Layer 2 of a small transformer language model trained on English Wikipedia (9 layers, counted from 0, width 128). Numbers have three digits each and are written without spaces.
In attention head 1, each number of a token's query is one row of weights dot the token's vector x. The head spreads its attention over the tokens so far by the softmax of query dot key.

Query weights of the head. A number n stands for (n - 500) times 0.00061.
q0: 486456386626479399603501512419478404592571578472495408552406538566389432581442484370417442482490414527517638545640520420511422399562418473642581544510458519440416486558551474470394506427483462490537416606502490372542455520503533518476336410431490392527485568596513458408370570594460511551520595557522475627534482538554519539522521526584496426414447399485490469532500418576462475365467
q1: 435553327442516394544518474363454368671507413539361457521396405483452466443516494382507446439565373511530654438618554410486455553619428554618498512549423481434569525517621470501444386305501434389431494576554458431566453525524443622488506440542502518557562583637500376376457566580450487628481552551497570668588459444507523440538335494614447399392364530549432549542533571478457558474413
q2: 481471584487521558430426474514482552399404522462480498491579506395607550456511512530560572473398544455402470441421382557452556496542488508384449572512555524494419456410418541555661482499542519545615441465417480493432522489603591450519526541515524494529492461488505533546529451435535544455528469397516510403470527567458480515442446549494501576545568450486479526460536487473519464473529
q3: 553447579592579520398408502484491699354372502537680595440662530600615556658518570589518593477544545370400342562263578626494615416397443529382485525431580516578492418584457504525542698492544479694669563499396592617365568440417488300429599632585460504430422504359469543748445407479397461467406423464574386435384594494446542463444478522413543610464581527502598501471481469497394423702470
q4: 775495279731330242639617494556443493729551489524508229655472595434536559565533602204370437367484596239519530425485397273539441619662333470487368406339488467596553702622606656633493364453542527382563411678226325308467582624311497549581599380585455550580374658536414369687512546690443598502521489451501659496532678381471502465479324488425507418611191426707459370398311616437558654488420
q5: 732530223663318397583420593510351353883529451576471274552258453399234419529668527364255296490600373503577716610574545333654486545514312400977529377458473422441529645534674346370371185479375314510409544680382548459499502552418374573473420423549401305412631371617514407477590660543389473444503673622597498662479428493679559581525497313593582475367268483626419521654684542477750465307406
q6: 170490626488466474439466396411537536228645400514618448585633512347527486298568545705710680477397399433385533310511372655281565595339676469439383726780505572857432400335430455656395696213355470555613378546475436476368372516603519594352596403382686629570396504446630503470371353370527549458508374360533458466570551650497560497484437703596603498354588228469491574478512737594425392555399
q7: 456645394485563564539692442327438312526544366207084637598239539467703609410578421429441443332473511515507480545548348394599452320609533421560598366546499572486414342455547561580556338547474569393558400489526292427514418559590555483528595470645584591624739661595462568487562585483460618582572436354505679544687411449397458426685325589634464494528455519771434621636418638538604675400434
q8: 306489528317403542521622505408435430491501311372336671494476518458576555406557402462586559464500634428448486341530386458541531616510600551491514503564603522525476503549440482354674675590670536493680516410556411431535354476670496607215568572581668646441531485440391560346666540340686622566515517458638616416600368390553563501533544593579580439470484521507486557479365450609536512424401
q9: 395394461677370448274298377457536423444668578524564447491737529470559433290321514555577474552419451420522455556425576622445719732161533487581548490571610573515614536458450360539484646427507527542337527582663658550397487453532626495447305496525396767400572366517617412423742474273620600460507282426563470430366468600452613370213579559469630519523558465426377576558499625378626337409629
q10: 432438399602367461518416673417419531535485403544626341573503578480511513269506636335574574324479685511665293571558375309502459586532458419365321442455564439571532665514571614424658391655525558343445237574297385226408459561499402516527346388554373755524510396516335420517606595587632619576630483341576546370383484621598526578448405447346406499804413521693401499698385496284727519461544
q11: 729633482568509255634582530501380346723605549689382417487339397473457387543427441455393460539614557529458486428543536560406513394527370498614599427634311361383522378382627407445108376465400453505289612556530478556465598652391557658611519504438495511711348581703450353497425582666354444497718490718360475703531610370583458476478489479651594552445428548529473571383734514348266533538380
q12: 562268574598566571460419421546535501578469365594509313543551610486504622643563580622454297589465364608420939500579431487588646414338531442600666516482504449503440255528574439772382432473443388599508524402597466732463502640534758610519409724467517440492510597546691676531538561430556492444549440570389484493512390360610510693385541487492485549228518217495659618675631513613370493427511
q13: 796708653634529549381462449570711658553457461488398591378642512564590472624624417514546519584308513427329567532439554556665614384501585661544626481428550279331439205517442527540567442782263422673414567276713740643448513418470668632617424650411407480398547543363512747404578390480378457448457436549410584362377598384426223501320569393397521674525402474324633455347529220412313449665791
q14: 633504674391735445361554395584523713325611444492434796309859549604783535497598408586830700672388675336436318406175653594580452761416630578442524537369665627462497435598313515567779531597469610455525425315317598466512699321468595402486647726594475578177482532255519759575551260387609658427284341252537500297487503462045367372508578589345532753422602475543640282410342557638437347652737
q15: 523287340903438570625475544571325460682615505473629420570386600400535521455554550437446396292577517379718325719642454436564541459404435375652375388485433564584466680734606568594551481527610485593723341582359508671503498568364423336639439374618411398490355377597652381568510546529464594446499452423508463614408540355568457339577570553378422442509346292735499440512614729419698543448508
q16: 535606553389535576325408580475618447540442686301501635568427575343641318415470479434478598514334476432398405680480638538387499530527489609470508343189678351441567351489371355479610523609359343578600542465522494343463400432512450417480336574472389528520579318462507567458455325488646477386231366527316579464477321711449178563683354268250447504471510517493419601655646202421252486604698
q17: 510432535349393430602513401401455415647526511540297552473436551526399422445522510521484495404463459614643707543676602368639342498465582615536466707334560427477375675398473362507493437605537415671348405479506678507618396545486563456539446589485559263381769474461484616590428434450602373330266552495506470519548561674582306568464331504517319411342511484481489534588798482545457543647366
q18: 509497487739274474434480452421588498528444632612445337548475653731508680811598440471352517453577384505659535655666597546723451473488506530542350469522564487600282444606457407614562312476610443632535350642484552578400459495412476373585382499370688244436435437521586394564592546548468492501479613519526498487497566448567333381480527433454545380466501492493636458585732656490707436499576
q19: 328538507554546500570499475423450452612442459423326518431571529342501548330290524527662497459574430299515455607402593579378494482640569466719625451573544519460313508463438434514605467421318449428612465490413354628572477382454476522666423318532689716697552558549533386351199434524438338473542488532627481530456622458664424546464454634669228543423549652402398485553600527343309516559489
q20: 556460511676573343495589305185485451471477548413472592644456492675417471761556494446421580453427442394515402394471598396679347588503494522663462608620539615470418699685406432626635539557529576473496551574245455595404634390462426598655610426497471510353505531406391486694541490606430534606538552580538297420407633497495392423488529517536407558502456495607650338527386756610640411492361
q21: 451510442519333362354327630418544474479406718475414522511639625436542883326526525400599447369436595130447445402470463488514494663381474217455419519777447615506519572601561750426939368581265742312571403595456349420368489370506466526534541368658427493533490442427425538436403429582541521533526394305643560376334583443296648435381533567506519415659402632514378505451258455480638501495552
q22: 636463538676481368473558718506590532645545408538258637384601451450428316522554374538585501478578430368386438406416392463481584546595572640551656461479473373475509440519459472358620279403608509587438554396415638693480437597389562625556325528634732469374390515557487577555392570541420459580332562632467646571328520257323474344408405606596515512530507617581434446400446576511522491696348
q23: 438287514567751428568518424419297434461568388589534364580475595433455531475472646618333434670509588721570662571398390347311553385563446414479547622515493564560424407589482492606342454404638363432505475442446498535379386592297496370465618446424451721613383632531351369506330400411566439454425408579508603613492511638684607546751388815495446435525670398499630450537708573621461694558305
q24: 358470515266555433511558438652661600457328572502537659703462422547595572482626457480583713377337468593375419295461471515550412482520441446347446352525469432563489462535567520276491398514400510524544548446351311233500666520611395686438629560574459490411444454419505649598528504617450534556467432506651530472436543551273274627572453384436521609491395477613376538737239521462444442430322
q25: 809453420713449635511553635622674597523542530587481665566525483630605532555519512502432492438549492487448468462451635545503458542366403614519346411472595440432426570533463573586596485576440538634705603499367366357432618448632564517513576500446370596350499468414360540583510518577415570497436394408514545556606292565443423574456512512381648576627399323392363514575209370534526434515514
q26: 658506457559528451550483558692382431671612519653538398615586606530539367353469555703382480675567492564651670519503489601352586570466394365639587503568407424645600470313505423473366448314394388594430557506546575469568484471478613383445470496549313492530292509528638511312407545394484534355516576567524456567479469434435727587673511482502556502464531441325463662449750641384410425461482
q27: 451400541558477506500559571671464570501441541602623301684528495481444513658476536393480461496472711552533371530405495446513416660436482540442393522551534532320384593587635631621616523518501542628476456491306334389371541420415488726667548588451477504383290515461429541691342521638517600594419383535508538378389573572402472489434556522460515595700460282421427255461370371472591476484423
q28: 391557548505643598394497605516421560550579550282507369588448529446571394590515489618518536545379637546548613662553631556528543499477528392598589313363590472550570535600425397489554630551583308426559497416625630483404400394617419342572502566611403502550576328479501496326492499271550566546481472485587471483334364588724530653704572310368556572587604487490619613572498383366366520438461
q29: 492552476487434650458535638544543451469585472422443512395517596481489769420589437341509396601484578513690285383542468451525360596457564432488475580748511511362258645510576701839771301646415783569554388546594315455538528444442614758448424573454400544518372577535484486413434498514704515570695437343212703421499434433521788361328724771560580681615654379468479359333452476734750518398553
q30: 434433524430650547494463244421573338479325608501485498359439453549485602552516466386586462393375370471556359496519434494598570556570576524608493693512444626367650416732568395558355584448552671515598525534366630668585553571546428478502656604576580555390281449567616574713719440665505701547526514576518345614520504307245433196540525410464499355508495385550665373425527691445528351477482
q31: 570250536587463537543484566651480645477505503640678464474558498684444479395594597489517390389519601649539529448501399394636398474435389484310425539550585545330382724527479634606487398588484510453433317477299436585510660532420529596679605535463274478422383551459355590651476546591460514537414520387477549469371614552547414650419530759349337471490443263410656379443411382503573528646442
q32: 556395379619418506550450536555489486599491629499633414535453525516395596572459604448389387422518484431594512590618534399506496485486374376523490388428451516552572609455587566437526556550518445562527471584438479419481493587406423356522484391546356455478508537541478441575508573539482557422531504504528519509448588442612533350442516446421496441566407524642486472542493595459572530433484
q33: 584530406518485419525496642509461368651454661429451354516406505448486477554409467389437464344508503483477534566592400414534439456593298418598470416486408497382512588468600517461403430480513469355506440589501413440514508577518505472496519482582406411687503515666485359516419556584475511486526606578461522534463502473642461487461376435545450479448360541543444558501460369406513597429465
q34: 408651795477687522405542453612499562338691381579382702460716546438742464381471351724639574680420581562334476209210489696500576708509636604295500606705648448596447319293381469494679436382556536502549570293515494483439602382372553727458637572484699653494503467310565602506561372400551464430490285448488574316519542452416385536407436695544499590554585556304669492456470598523413394731421
q35: 417555713281609592418595413484459570356565513528428550354644389451748398474472436611635711670392446410239474266304478655493585624413711640297652708593548531549231362429342413649751544585602592534483446378695466617498400341560626602405590598357703634386585309344531745334631391290552447403418470450462399334551325518326448524493558584528579643509710471321594464346471570476419414530635
q36: 600369411620485470462374378436540548549382798528689540475435579666520501628380570493354479454606394592602374699668547509577494296478338348538439354510482478404513580553469412437466604565560561610552530600620553705458462469383481305643433482389373181483447414560590490626507462551469499475500642566541233551444509464466485301362387419414399403658423483485470528457685411522514482426699
q37: 710526566560521545378374534556602716453383417586734695505568410638494650656586442490415502497516515443481430662443626562645535482373483506433582309358519485399492386558500502589558542705410557606472532497517584668452700546398560469703457679576501434410626525345446527723616471534330518423596409443495436319350595429621531520408585484350527721522484472694494514430328407517609487547600
q38: 454541338563502306552687481350438325575542578348490448584366422478610371422418310336498463475661542465500408482516332379484393592655437598530433429434444538597609584542535513394406456330595507249506447657395386442549464487495348626420547324476510608574488558605401308468522646652440565670548582662433463591553448431431324506570394390571428344504446530590498423535483424462487588501493
q39: 425545431394596434559600465366465348545496333549372559651458349544524273428580310386552617397420476382478448301490696483463257669677436663498368545444530493422659465516482314412488266353369467225622620567257330376490719517479456737361516386668682565565662640571521464446446507740419401582534473573529643516654542436550420514438386627602434449460379678520521579450480618551400517520472
q40: 759334188758329399551456373539340496764629633492493221598359558431405779444576616334364402380679408539641601691646396199514384439705239366542519177260485449626416751511621543529374244507727414293532445670312391502527529549375301244578567414430304437476527691587420265604478596693374615622504464512534638604474525417579382506570355380356444426594223580827574473677432538477737568487496
q41: 521624439670552507499560447410498434753588646175228534578434405309415274449375426416389289532584207440483417511636344492374640678602465559729632542559396559419397617257586574635457489353461550371327392591382506487518257520622385575587277463333466600596718538635304462534486555570380596454559419609438515562558506585483610454495323236682371463500530574581236641591518661446552480575600
q42: 530551384483403507435476598541513438576430555560537355664372531399576453347584385316468450370615487495554587527614527414492404478534370471496466330509439378348624451462661394512549218476340550331610418657434196495523553504342398607571536473532321340510593565549548490483467564759545691636632425442375548478470509446379358467602590352493516404457370498532476502650561336480318537537553
q43: 507654658428486602428398465671578519410686372523558580530772548548653513442618505702535587679334518567437571508377651691490543442237622505494516505544594242548494398393470255507357559523317454606338634401651556587453526488554719498398397705331498564541547459428589536402433295207565460317533338435512545543506586497517468721323565661454482634416661407430460658537635453499422447528594
q44: 638336539665389414493404524354399604564490497665475464422497577568466356468641494462651393613487492265378396496424510598598494555459517697564418392562453627543499726638547466618617536575428544621353593496463617595406568403321708577552533555468635566378409393575500436579478653548399305347571475589495366339477701448447674580337541511501506559428421177499562424386500589400541373535639
q45: 340475632260748492470495395406610518375612452538346847197700362586634507247544374521935548658386614258263423145374646550325261833580731596338450696695514602467573284485339621448867345516350593346473528402330432441524607297585543660394572452491867705360505543498589660426641458396580305247456450376454507300678436406129625296495489699653442656496576442340603370330428613601358406522713
q46: 542371309489400451636500490451426341700394547497476381450335514309504384374312600366410424180597405470504513448500469305530382425684453603434539334339529551509553442445568532404332447651697487530608666616525434303569460446526340502468721320607145622545572515566454290476521618576510442329546570585549590550614426610621614485688536418556516444668384512694330435486355310566503731329244
q47: 547459366449373558554602540472558467507316544512600575510334523670412571499442483282472496314543390495462398411461322333490348345683418594274414454444302449506516364418721679470470374605491584595567556505515320287607695581436494588505572479597572497563610622563523501623486627833413233501557639456352550461657542447417549371503324496461296426503322586594432337504293544507598619431476
q48: 426346432505269389312404568281422626457521557558426457630385560606469696236567308653541380672562511552538466623537434598464394478614442566408477323628518751477431505508461534604705477507390548418420511623592346626547325287432629651519481315471439401524696534701394398313470691350468497486636503576342469454574486409390628511614596742529399425242481416477334601549494531500482567392511
q49: 534560476456574530482590274531455430624783277284419518731423430582568598601643509446528605556473415463662453718459545494438570473538523650596614655241448386539507467703414260449443690541701489518616490538485591672613502594502576498538602428580574327399678521386529454474527402444580542579343657594609533527577506279389323231627530416582415449489571557441561467496422675465370545456564
q50: 526381546529410308468416477438441463570509641592355571457564568596421697493450358460602502511487578369484455707471451519465444582419477321561594354609451661446390426551497433395467486532595533555313528514332436670370647415550414475679423574412464501515531382457389381510527507534476544467530457598577414511334524556403440296419373580336533396475439522491527429452304658410483565509572
q51: 428609476327321388398503724631567573376475649306654505257636588515642548465571340487526533500632564403465421407378515520710505633457393552378559445490441498420597750472503679624631374635465683537339378672540333465482599418592477645365626544454159508338523528512438615582528460545682644527486523335414576512544360588132663301323556475398642550590481455486237377271298284595745442348619
q52: 614486493697544538470388442282550524524580455575404424777427431591418468452566516461478521502310406538583461489603346337565362512508710524581543576502481428366474446471525384644464397580478517383504428483556734483390582439462512772626345461445495362606573428499608405458607592574510439453661470648510430383292632643684615613457557450516457439502660486610699461476622489397473482581359
q53: 683524479579565538716555678296560550502454333480427451373481486422587362362342414519561562726621556509480492508514587603355621434506479476463386464513370385468739399462473610587433618390334505457562620478675547520513592413504522336452389347451665711627489437592490501357348607404538462438645449442439414494546388572634561764504504433472479541338433565468422634568570561395330421554571
q54: 423515530602451528452234353552295674566579562421539289464548653592506679715626617634398360623627378510615680723375511601551526444487398330544593462618531707558344600696474523406333560489650459475273245638394414771386465470545433433542678487266321337517446586451536503621567555513356595581475695586822381529404582489432558526648513515525538439455579507483667456420575494591579479484469
q55: 409377547489542666592573590530469510547553549732556348346475731622378422570564516453344559453486416477592606517382537305528536546493523690555399647378367548460525735586603470660480302477624525458496287380490680664563398476253542302583406580521468543382546432502455545650418397556506379366625530419491444438430485414634601372492470564489335348513500439468651333522593680382700529556589
q56: 536459543580541642583462424565416664563621431653528456362429532585313502566613568456520475649509428515700441433603498537450529627507469414584303694523362567600485766609444608376586419414496376559389255468257561719564454520398361412458325409459539234327474441422611570554761590538412459518586680484517435454488619457454573404538503456523455500436473485434763484474721588509691433508817
q57: 440556446500531454625455449305478433435382540414489547383514582342444686470606516522521461655443424516525505412636438285650602449489627412451543448587499468518610691543437468560613594533543551492750464369386503424539382526449342397381568528426503630503338578413395515535503518438618687481498528432527660535507627506308552522681362605637437408521460576743634360515595704683630534520342
q58: 634459469685612445451458250301527382458422568269545628531438531395670609485482459510430432358437488488320418514594552501585403415390506419590524344570607648578504514523528323509523610603510545535680516513658593523460694430368399429423666544589366590620624469511439310417422434479287304469627386658581410551453404625563311767567517481319504331366584527643482498663660480503409516532554
q59: 490490503570332301460555406326508482521596606551491266650314508473416531687508586582462528530426354527472486585659508561477564459507433508691747365559422445500600563437408265591300669472554268522515617320469576627547522472485526543630539502436346242517574358481562389277436512421549418562726464761521397493386565281646388567594432213462492468295457564432687572577628796285220475367494
q60: 512541508543567569491618356637570559519268527317472470587471428434527502422458430570435608378478490655424417582600419530528589438657460341570670597418478481468560318245403349504384451461367385495535581396530467641595453518570480434501495494683616427508623552544426597328362530451390523486443515734453566524531330215326215366618452421456374386380495640496426835745595582484447474560614
q61: 355452466451494438478638680334579388468498671573803540690501424523397378569587316493451648447472573362511500345528600537411319563439466538242305399471578434611594557446403552542486433641521365552680628540441358223354363368475408513419652423412402566528451600444462417670511343622484649544334423449476435373529622791614390492522342390580620589798328379493465454326420228510414600560545
q62: 593464463277492553501511604616570434527467732364551550451582467420588523622368474556381528327459490380434457645378466507548403582403434394471373469648538703587507710492510436469626509499627640412568596593576370513459308237537266305454702451388424354380521284360471409569340445518403678494281530482549472508487317582472566468565560383523661510755400532403394468509087188634646566423441
q63: 723479560514513449487388279367476409540423675611497580534483515600322557614456519536536303610563550309526656519568387507547558580615427501511616602558387481387620495516448499490535660471674564500444350573517631509422554445493535378511441489513739348378478464401313606477583518416302374557447594565431284422511538521425622414535554331449581498403375698423667526512670576455430471561512

Each question shows a short text with each token's key, already scaled and adjusted for position as the last token sees it. A number n stands for (n - 500) times 0.0021.

Then comes the last token's vector x. A number n stands for (n - 500) times 0.019.

0 " ": 454453304363589595469585536491581490464395524623496479484492518496493502508515499514540499507494780309548433423436605518621571538339519491674480556532484519482492505495497495496491499494509493
1 " -": 263614346342604590448590513472571521477412487604525491494487494528528520495489493505517513502491670309454428458448618542637567571354490475645515546485497536506505455495456525524466532497497502
2 " the": 221669415383615632431566507457576505440394485588501481461539515501503532488519505504508504447524373437424376451494608603647586553357470489636523557526457502485500494491524484493464520501502499
3 " Director": 419638414374603660422565481469570567466407425580497519506502513460495486482483491472494483479495177557430374526483623565638590571388530446621528550486479521508522479536506492514496500487473513
4 "ate": 747550543529548572407525474428566538515424475585488493486501465447483510454448500435538473499489285742334353581544543533617548553385475480644478514499454495494539498521502543492510510479465488
5 " of": 788417638602590594388496455431555516458437471571542479473483465433513521507508515509523515510471575687375323577541541577617551553371446483639528477528465505515504451497516528466495509532499491
6 " General": 627385547577561633380512445451567591456402441575480515503508470469505475464484544469499504486481811559436352599585536575642571616387493436641518524521477532497509490531520492492518492471471489
x: 463534146525503481562407510506513510558499591512504486544578516530454494481499467448511533466618592552445550484532498509555478549527537448559523491504339530519485489481573563547500478500553460524541546637546435375426436571405552476500525396500512465479557502734478427494492578387563464429459433547542517482561530527484544536462503528547568534523294533438539506477487479549516510553550
Which token does the last token look at most, and with what share of its attention? 6 " General", with about 30%

0 " French": 519471431354568576448574538488547518468424473592495489461518484502488517485479524470518500511484753375562520446427611508627552554390483449623504550531485501482499496496481520527499518464495492
1 " the": 292561412370577605462569516468566495449413489574497479474527514500498530487513499504508505459517635375485445429470602576621573539381479492605517551525461501491498500492529483500475519493498495
2 " en": 264565377399615606447518492454557506490422459595526497531471492477464506519527528528513503507479404459475387505470572503637556565388491440589541540526491505466508488500517526507563527501496490
3 "j": 522664484531537577435552484468507522501447488589518499508515487476493526505515530503539516506489258590299378579516511503588568536401508478625473550522497497493468525503494500502503519482491507
4 "oy": 702536552548503598408528476477530534518425479587514525495493464461496547478491536489539498498476347667350392581528502484618569523421513481594463560504519485496507519466503549495514512445468511
5 "ment": 717412624587488578399571477445513538472417452582493492474519461459516516474445512449547477505445587680407418538549521540575559520426510497600492544500465477488549516496501516523463512466503483
6 " of": 581351642630550570400497456442536521463444474554528483475486468451509517506509513503517522511470737571475406571553509560592540547397452484624526482516470510507502459494507525477486506519508488
x: 536519440526441554499492551543592508506491383515498550518510471476462511539499437420497440463517545503515466567522489531559405676517434475534540502466340509485530574492438480484507370468479474475441514561437449457512616572390483496497472441525508454618584507639451381484524667654529507509515575461528544490462519518557538468431485532487481452502429589521501537495518492542577495557514
To which token does the last token give the most attention? 1 " the"

0 " public": 524462484402563570465547534485572534475418451551495493446516492459503500505487523495519473496495795392581547437418635522625578532387488425621514508508472505499500497498470510519518502467477486
1 " space": 287546432372564594445550521471582531483428444570489498482488501488511504477468472451514468502514683372562510439461607495658549529396487439606522515503487490531512507491457518529481517467492501
2 " as": 254605437351601621451573511428530532472427482573493550512505537497562481516504459483468495496522403443498449432454573604603557519396531495596537471484483470516459461532514521511444483538491494
3 " in": 451618450438630580448530506428547515481427484579496530486500494463523530516494502520493461506523236520420361471466566580622531537369499468631544493508461456480499467530510531473474497520480498
4 "ev": 697540579556509586406553472430530521517443492578523528506514526443480536509513519510539515492493359661311395610523522517578595525411504489635474537506484470496480503502516503501521523493491476
5 "it": 724392670629496524442509455467540544514450463580515455490513466463475537474455507476557471507469594672417424582552530520570535542390504484599475533520462463522541497470486479510521514462455517
6 "able": 564332642606499556403529471424540522490429474575502510485526475465503510510461501435551480493466759568486463570563498559610506538403494494626488549534476453510518502465498562517511514483476500
x: 489481302548484495453521495521558497606502543474542505456429581502559452494489409355533484414579581387610492522353499566584404446530386451486552479508425494523515535501691545534511486451500432526527507563477367451434565551490468494508448532569448528508542530546580519607446523574611485455509507638492470545473555518443518510529456473497452568462348524543520500476503526552471543513468
Which token does the last token look at most, and with what share of its attention? 3 " in", with about 40%

0 "\n": 522451426405590526496543519472539503476441486559508489503500508501496489501513512502489488501501691413547532439441584541592545547384527499598532550500501503495509494500514507506506500513506513
1 "|": 371552437414575555476584517484546499456432480540504492499495511501483458520515504467503472505458586382448475495462578568588546544389484516603543527522490512480486494474521496481511506530516500
2 " ": 356617423474575576462552509487548500475429511578497489495495516497493496511510499504528494504493397463398405494489557535580540534400511491613488538521490512488493504495498501498495497505508491
3 "1": 501638493491533555444525509478550496481449504567511510491489481508496498501496515496559489487491327592366399539496530521577543536413502498601472542516493511503490505485504519493518516500495494
4 "st": 671533579551525562457524480468515522484446490564513488514522482467485505474495507485529508496485384626380424559511523546565553538428508507595472528507467488493503508492530495519502520493493507
5 " |": 671446603552529554424539486458549515471439495558502491484504496516490493515503492509521511491495552642452420555537517557578533552402490504609516527493491513495497481497498503498494502501507493
6 " ": 522388628599528554432527476476540517474433502578499493493493513498496504506508500508527493502494678556501482571550516552580536541401505483613493532522494511490492507494497502499489498503509495
x: 498518084551419465520428464475415504580504351491487470457436422551507467527458477425483479524601487473496471486526520374512496490494411620444524473526434522508516517517586446470468500434477462500424536553481547424592489562467539498444531460510522502594462533473471484512454590644505459528375500604530505583571496468541543478519436511562473423466306541519481492484464517470455486506401
Which token does the last token look at most, and with what share of its attention? 2 " ", with about 30%

0 " Law": 515471428381583597437529527483577535484417454583502517497492494488525491479499542522513513479519774396572551431403588500621574541379508446612506527490498512508499493525518490488508508491513509
1 ",": 317590372370611594428587531459575510456443493559524524482498483497499478490523507506509537470495661349443482449471557542581579545399477491622527526521463518496504457489470499473467502511497486
2 " Pr": 288606368391631613436515509480562503473431448584490500523513528512502475500530514537506495480526387440440427491452556533613587527376547454605525502471483502487488516537570479478501477523535504
3 "iv": 491654473515545580432523504464543525512430466580506494481514484446486514488473526502543481509474258621307373587500551501563575513395532490596477547516483464478534517489518493494494506452491512
4 "ile": 692542544528515555399537475442564521504441483573489503476506473479507519492460503474543460499502331684351373574546525499609567542383479477583485538489508467515539517509519534507517537460489506
5 "ges": 758440619592510561427573460451526538503417466605522510514504503467508536457480492443540469520452564646401409577556517529583544534406504476613493539518487476519518495530455511516468488492477486
6 ",": 604347633582553564411543487434559532456441485556519526481498488498497477493523505507506540473496719576515396611578477597585555569405470483622531526520463520496499454488468501475466498512496483
x: 539516400495490499530505578509499354608474536475503541460454451473440466580511499472515444469413511473504534501563457443551405701533482474450486508463571518506541490489532511470519389458477549464360455612492397433587528620495580516502450483533487469681584472577488544479531569554499477478464607440415519494578489497398522507553428540514495459515412484523488474473518512474540580373552
To which token does the last token give the most attention? 1 ","

0 "o": 504502288342580570452563531484553503486421510610524515486501502461507538497475507503548478509470785291544441515431590468586570516356502483641458545491498490486516489487501534500504538462470503
1 " mean": 244571362339606602456548524451590520497373462621504508490499477486473474538499518491525462499513656354519439454442596522646554555365503442627506531522486502473516511489478502488500497471489497
2 " the": 233655418381620629435554510457582503452399481589494486469542515511509526483509497507508508449527378440428385448499595602644585551358480484627519548535466494503491505496536482494467511496499494
3 " pe": 472648397437608633402580496404543528468425440596482497517486512484470517523501472473523494479519199521415372526521555513667535545365502404637545519526487494485456539517508518532507485511510477
4 "ace": 712553547516520587402540459462588521497422454584506519491501507483471507448461466417546462468485317726329371594564540538627579533386499468628491558479499475530551497527516528507505522479492500
5 "ful": 818445581560529600389538456443551540467371458584509489479530478473466476504437515434538504500439600673393379592575517544610554532416507490632504546468478491463543497477513525520478486474513512
6 " co": 615422600582558607376522438427589548496441432610498505545482508500495487509514455522503487435515761563385366617609535524661534588390532398595554531481505524479542510509529492501520499518482451
x: 476530284472435519549571575545577460688542591552454447463463404475474507448504512483473461525440477487433527516506471383440526533525533496566536530564444506525555601492534490545432505482511550463525516473513401470412507593539476529459562445480476482547350465617534403641427454457527551502437478442480487522518488442551515514537472516560529565525433489492447525421523553511547387510381
To which token does the last token give the most attention? 3 " pe"

0 "|": 497455381387590563492614534486566487448417483564513499509494516497483437519517498451516455512446700339488514473434609569609562554354492523634538541538486511484485489476535495477528514529512498
1 " ": 285581343420589594466572523489566494467409519603497486493494522498493493513512497505538492506490585361442401464465582534600554539369518491646480550529489516487490505496498499497497497504510489
2 "11": 317721405446552593453543519488556492485431512590517509481490501512491497522505526497579487490484355463358387552482531521579561546385493494624461555514488512491488493502503501483526503517508488
3 "th": 503659496507565593442538490473529518493422492601527488511514475496509501457487507465549493508466247594322381565505548537590559542386513497609453532494469487488535490500519509527488509501524489
4 " |": 677574577515558581406561493448569515462421496575502488478508495524488489520503489513527517488495347683379378554533538566602548566372490507641520536490490517494495475498497502497494503499509489
5 " ": 707439648611561579420540484475558511468417512605498494494493518502500503510511495512544495503495606653409432571555531553603551548369514482644479547532497516495486513499495500500491496499511493
6 "19": 498276667584475556405527478463560518485429487591522498481520484511505487504480489498577490482490714583500448558579502542577548559376499499630497559508502486500505475511511494481507506513516488
x: 454460353555566508517581510462523420488528470528437528495453529555512484501435474554459479481556519576465524547585485504547357267540499554538537499529465552493466449516610517504496462482526489551580482632456406521560546614412451525451495501470543554549402550526514553432431603671418453498487539551414508546496518486514472512569488566525461533511410463496529485488519550550457584534436
To which token does the last token give the most attention? 4 " |"

0 " introduced": 552415544384553605520581533461601570514382407579458472448502496484470458505451499464459461552503829380595620390384638556644527578351494435604568516488485510484495507470507495487533506492482519
1 " the": 233568411337597635458586526460596493430381484587483481461547527516503522479508489501499505451538681345488455398470623604651593551347468490624521553533456505493480507495551480487466518501504497
2 " term": 192633403372598644419565497458587547486392425577487541494513500455472481485520479496479434506541356404475455477453613554671566561369537418657544526492458456512501525476502454509476488449492521
3 " as": 446644444360644656433580500409551546467399476600476558518514551516565463520488436478456485509535185533455377462484582630630556535364543489624545457476490476515438470539530524513439474538494488
4 " the": 738573528500638623398533478438592513440383481590482479464548525512499515481512491506504505454542290658403333526569584621655588568347467479627519546530454506495484511498550477488470515498500495
5 " opp": 784500510543627636419527453405579567511395430608485490525487530465478486528530532544521481482546609618361340613577553542642510591382512386630570482481495542456474523521494435475567467560516487
6 "os": 609272701674461561395580480461570570490402466620501502479481503426497527460457490479553456516450795567476436596587493547579517526370521472614503524494514493496549489491444487490509484454453515
x: 613502476507449481521492552477412505516528451508582472491499538506473489515473519466535483526451460453463521509567422323427521323589432412497486435494360499484547516430615482521542539478497516535458534674526459444494480505561477522577572569563518425536455503488556434567488528432488614506462493550504478364551467457546491479500378452502490514570454533495419425573520463499612482459588
Which token does the last token look at most, and with what share of its attention? 5 " opp", with about 90%

0 ",": 526464350367587589437597540471577501458435501565521518476496485500490477497523508504514534475492748319514525422450568530581578539396478494632522525517462518490501459484471503474465499511501486
1 " is": 292563448341571608482578543465561530488361442583453490477501502521482503503491523500488504510499672391483491431425578569599550546376491489622539521482474470511509464484496529506487501504499510
2 " the": 263638437399603615444552508460566505449402487573494483468540518505504519489517501505503507455523396452441398454499589597624576547376477491614520545528465501494495503494526480494470512500503493
3 " ab": 464605401434623629432489478457549532502403455606509505531487497499508480523528513528499490523516240498424367516520531523634549574388512429615559511498527470507487499532502482506502472502536506
4 "ility": 703555555532515569417556471455565533493409457554497509486479474482520512466439479442539468521484315681359382596536523509604567555388464470589496527503516478527517515507498514500495500476508493
5 " of": 745434612584579572406483466431543513445448473544525482470496468454507509511504511514514526516471559657396351557530525558596547545380446483629535470531467509518498465492521529464497505526513489
6 " individual": 585385558580534600376551460445556538464413456590515487494493451480492473520487518456539468499467755554468410547582540538640537581405487431622505545526477523481515513466485528518531516444495499
x: 455515252490571578565537483530420385558498540481484494598506546434477401474546513430496539497587552450504501409538441572569526588572507447508468545517419561479503585528475521484478567551530498466560453580432401462423501517411467487444502427504478513422569608634483431538467475540481530513460529577554362558461514493462539503469472464545513485516359486542515519535571504536507558521408
Which token does the last token look at most, and with what share of its attention? 1 " is", with about 30%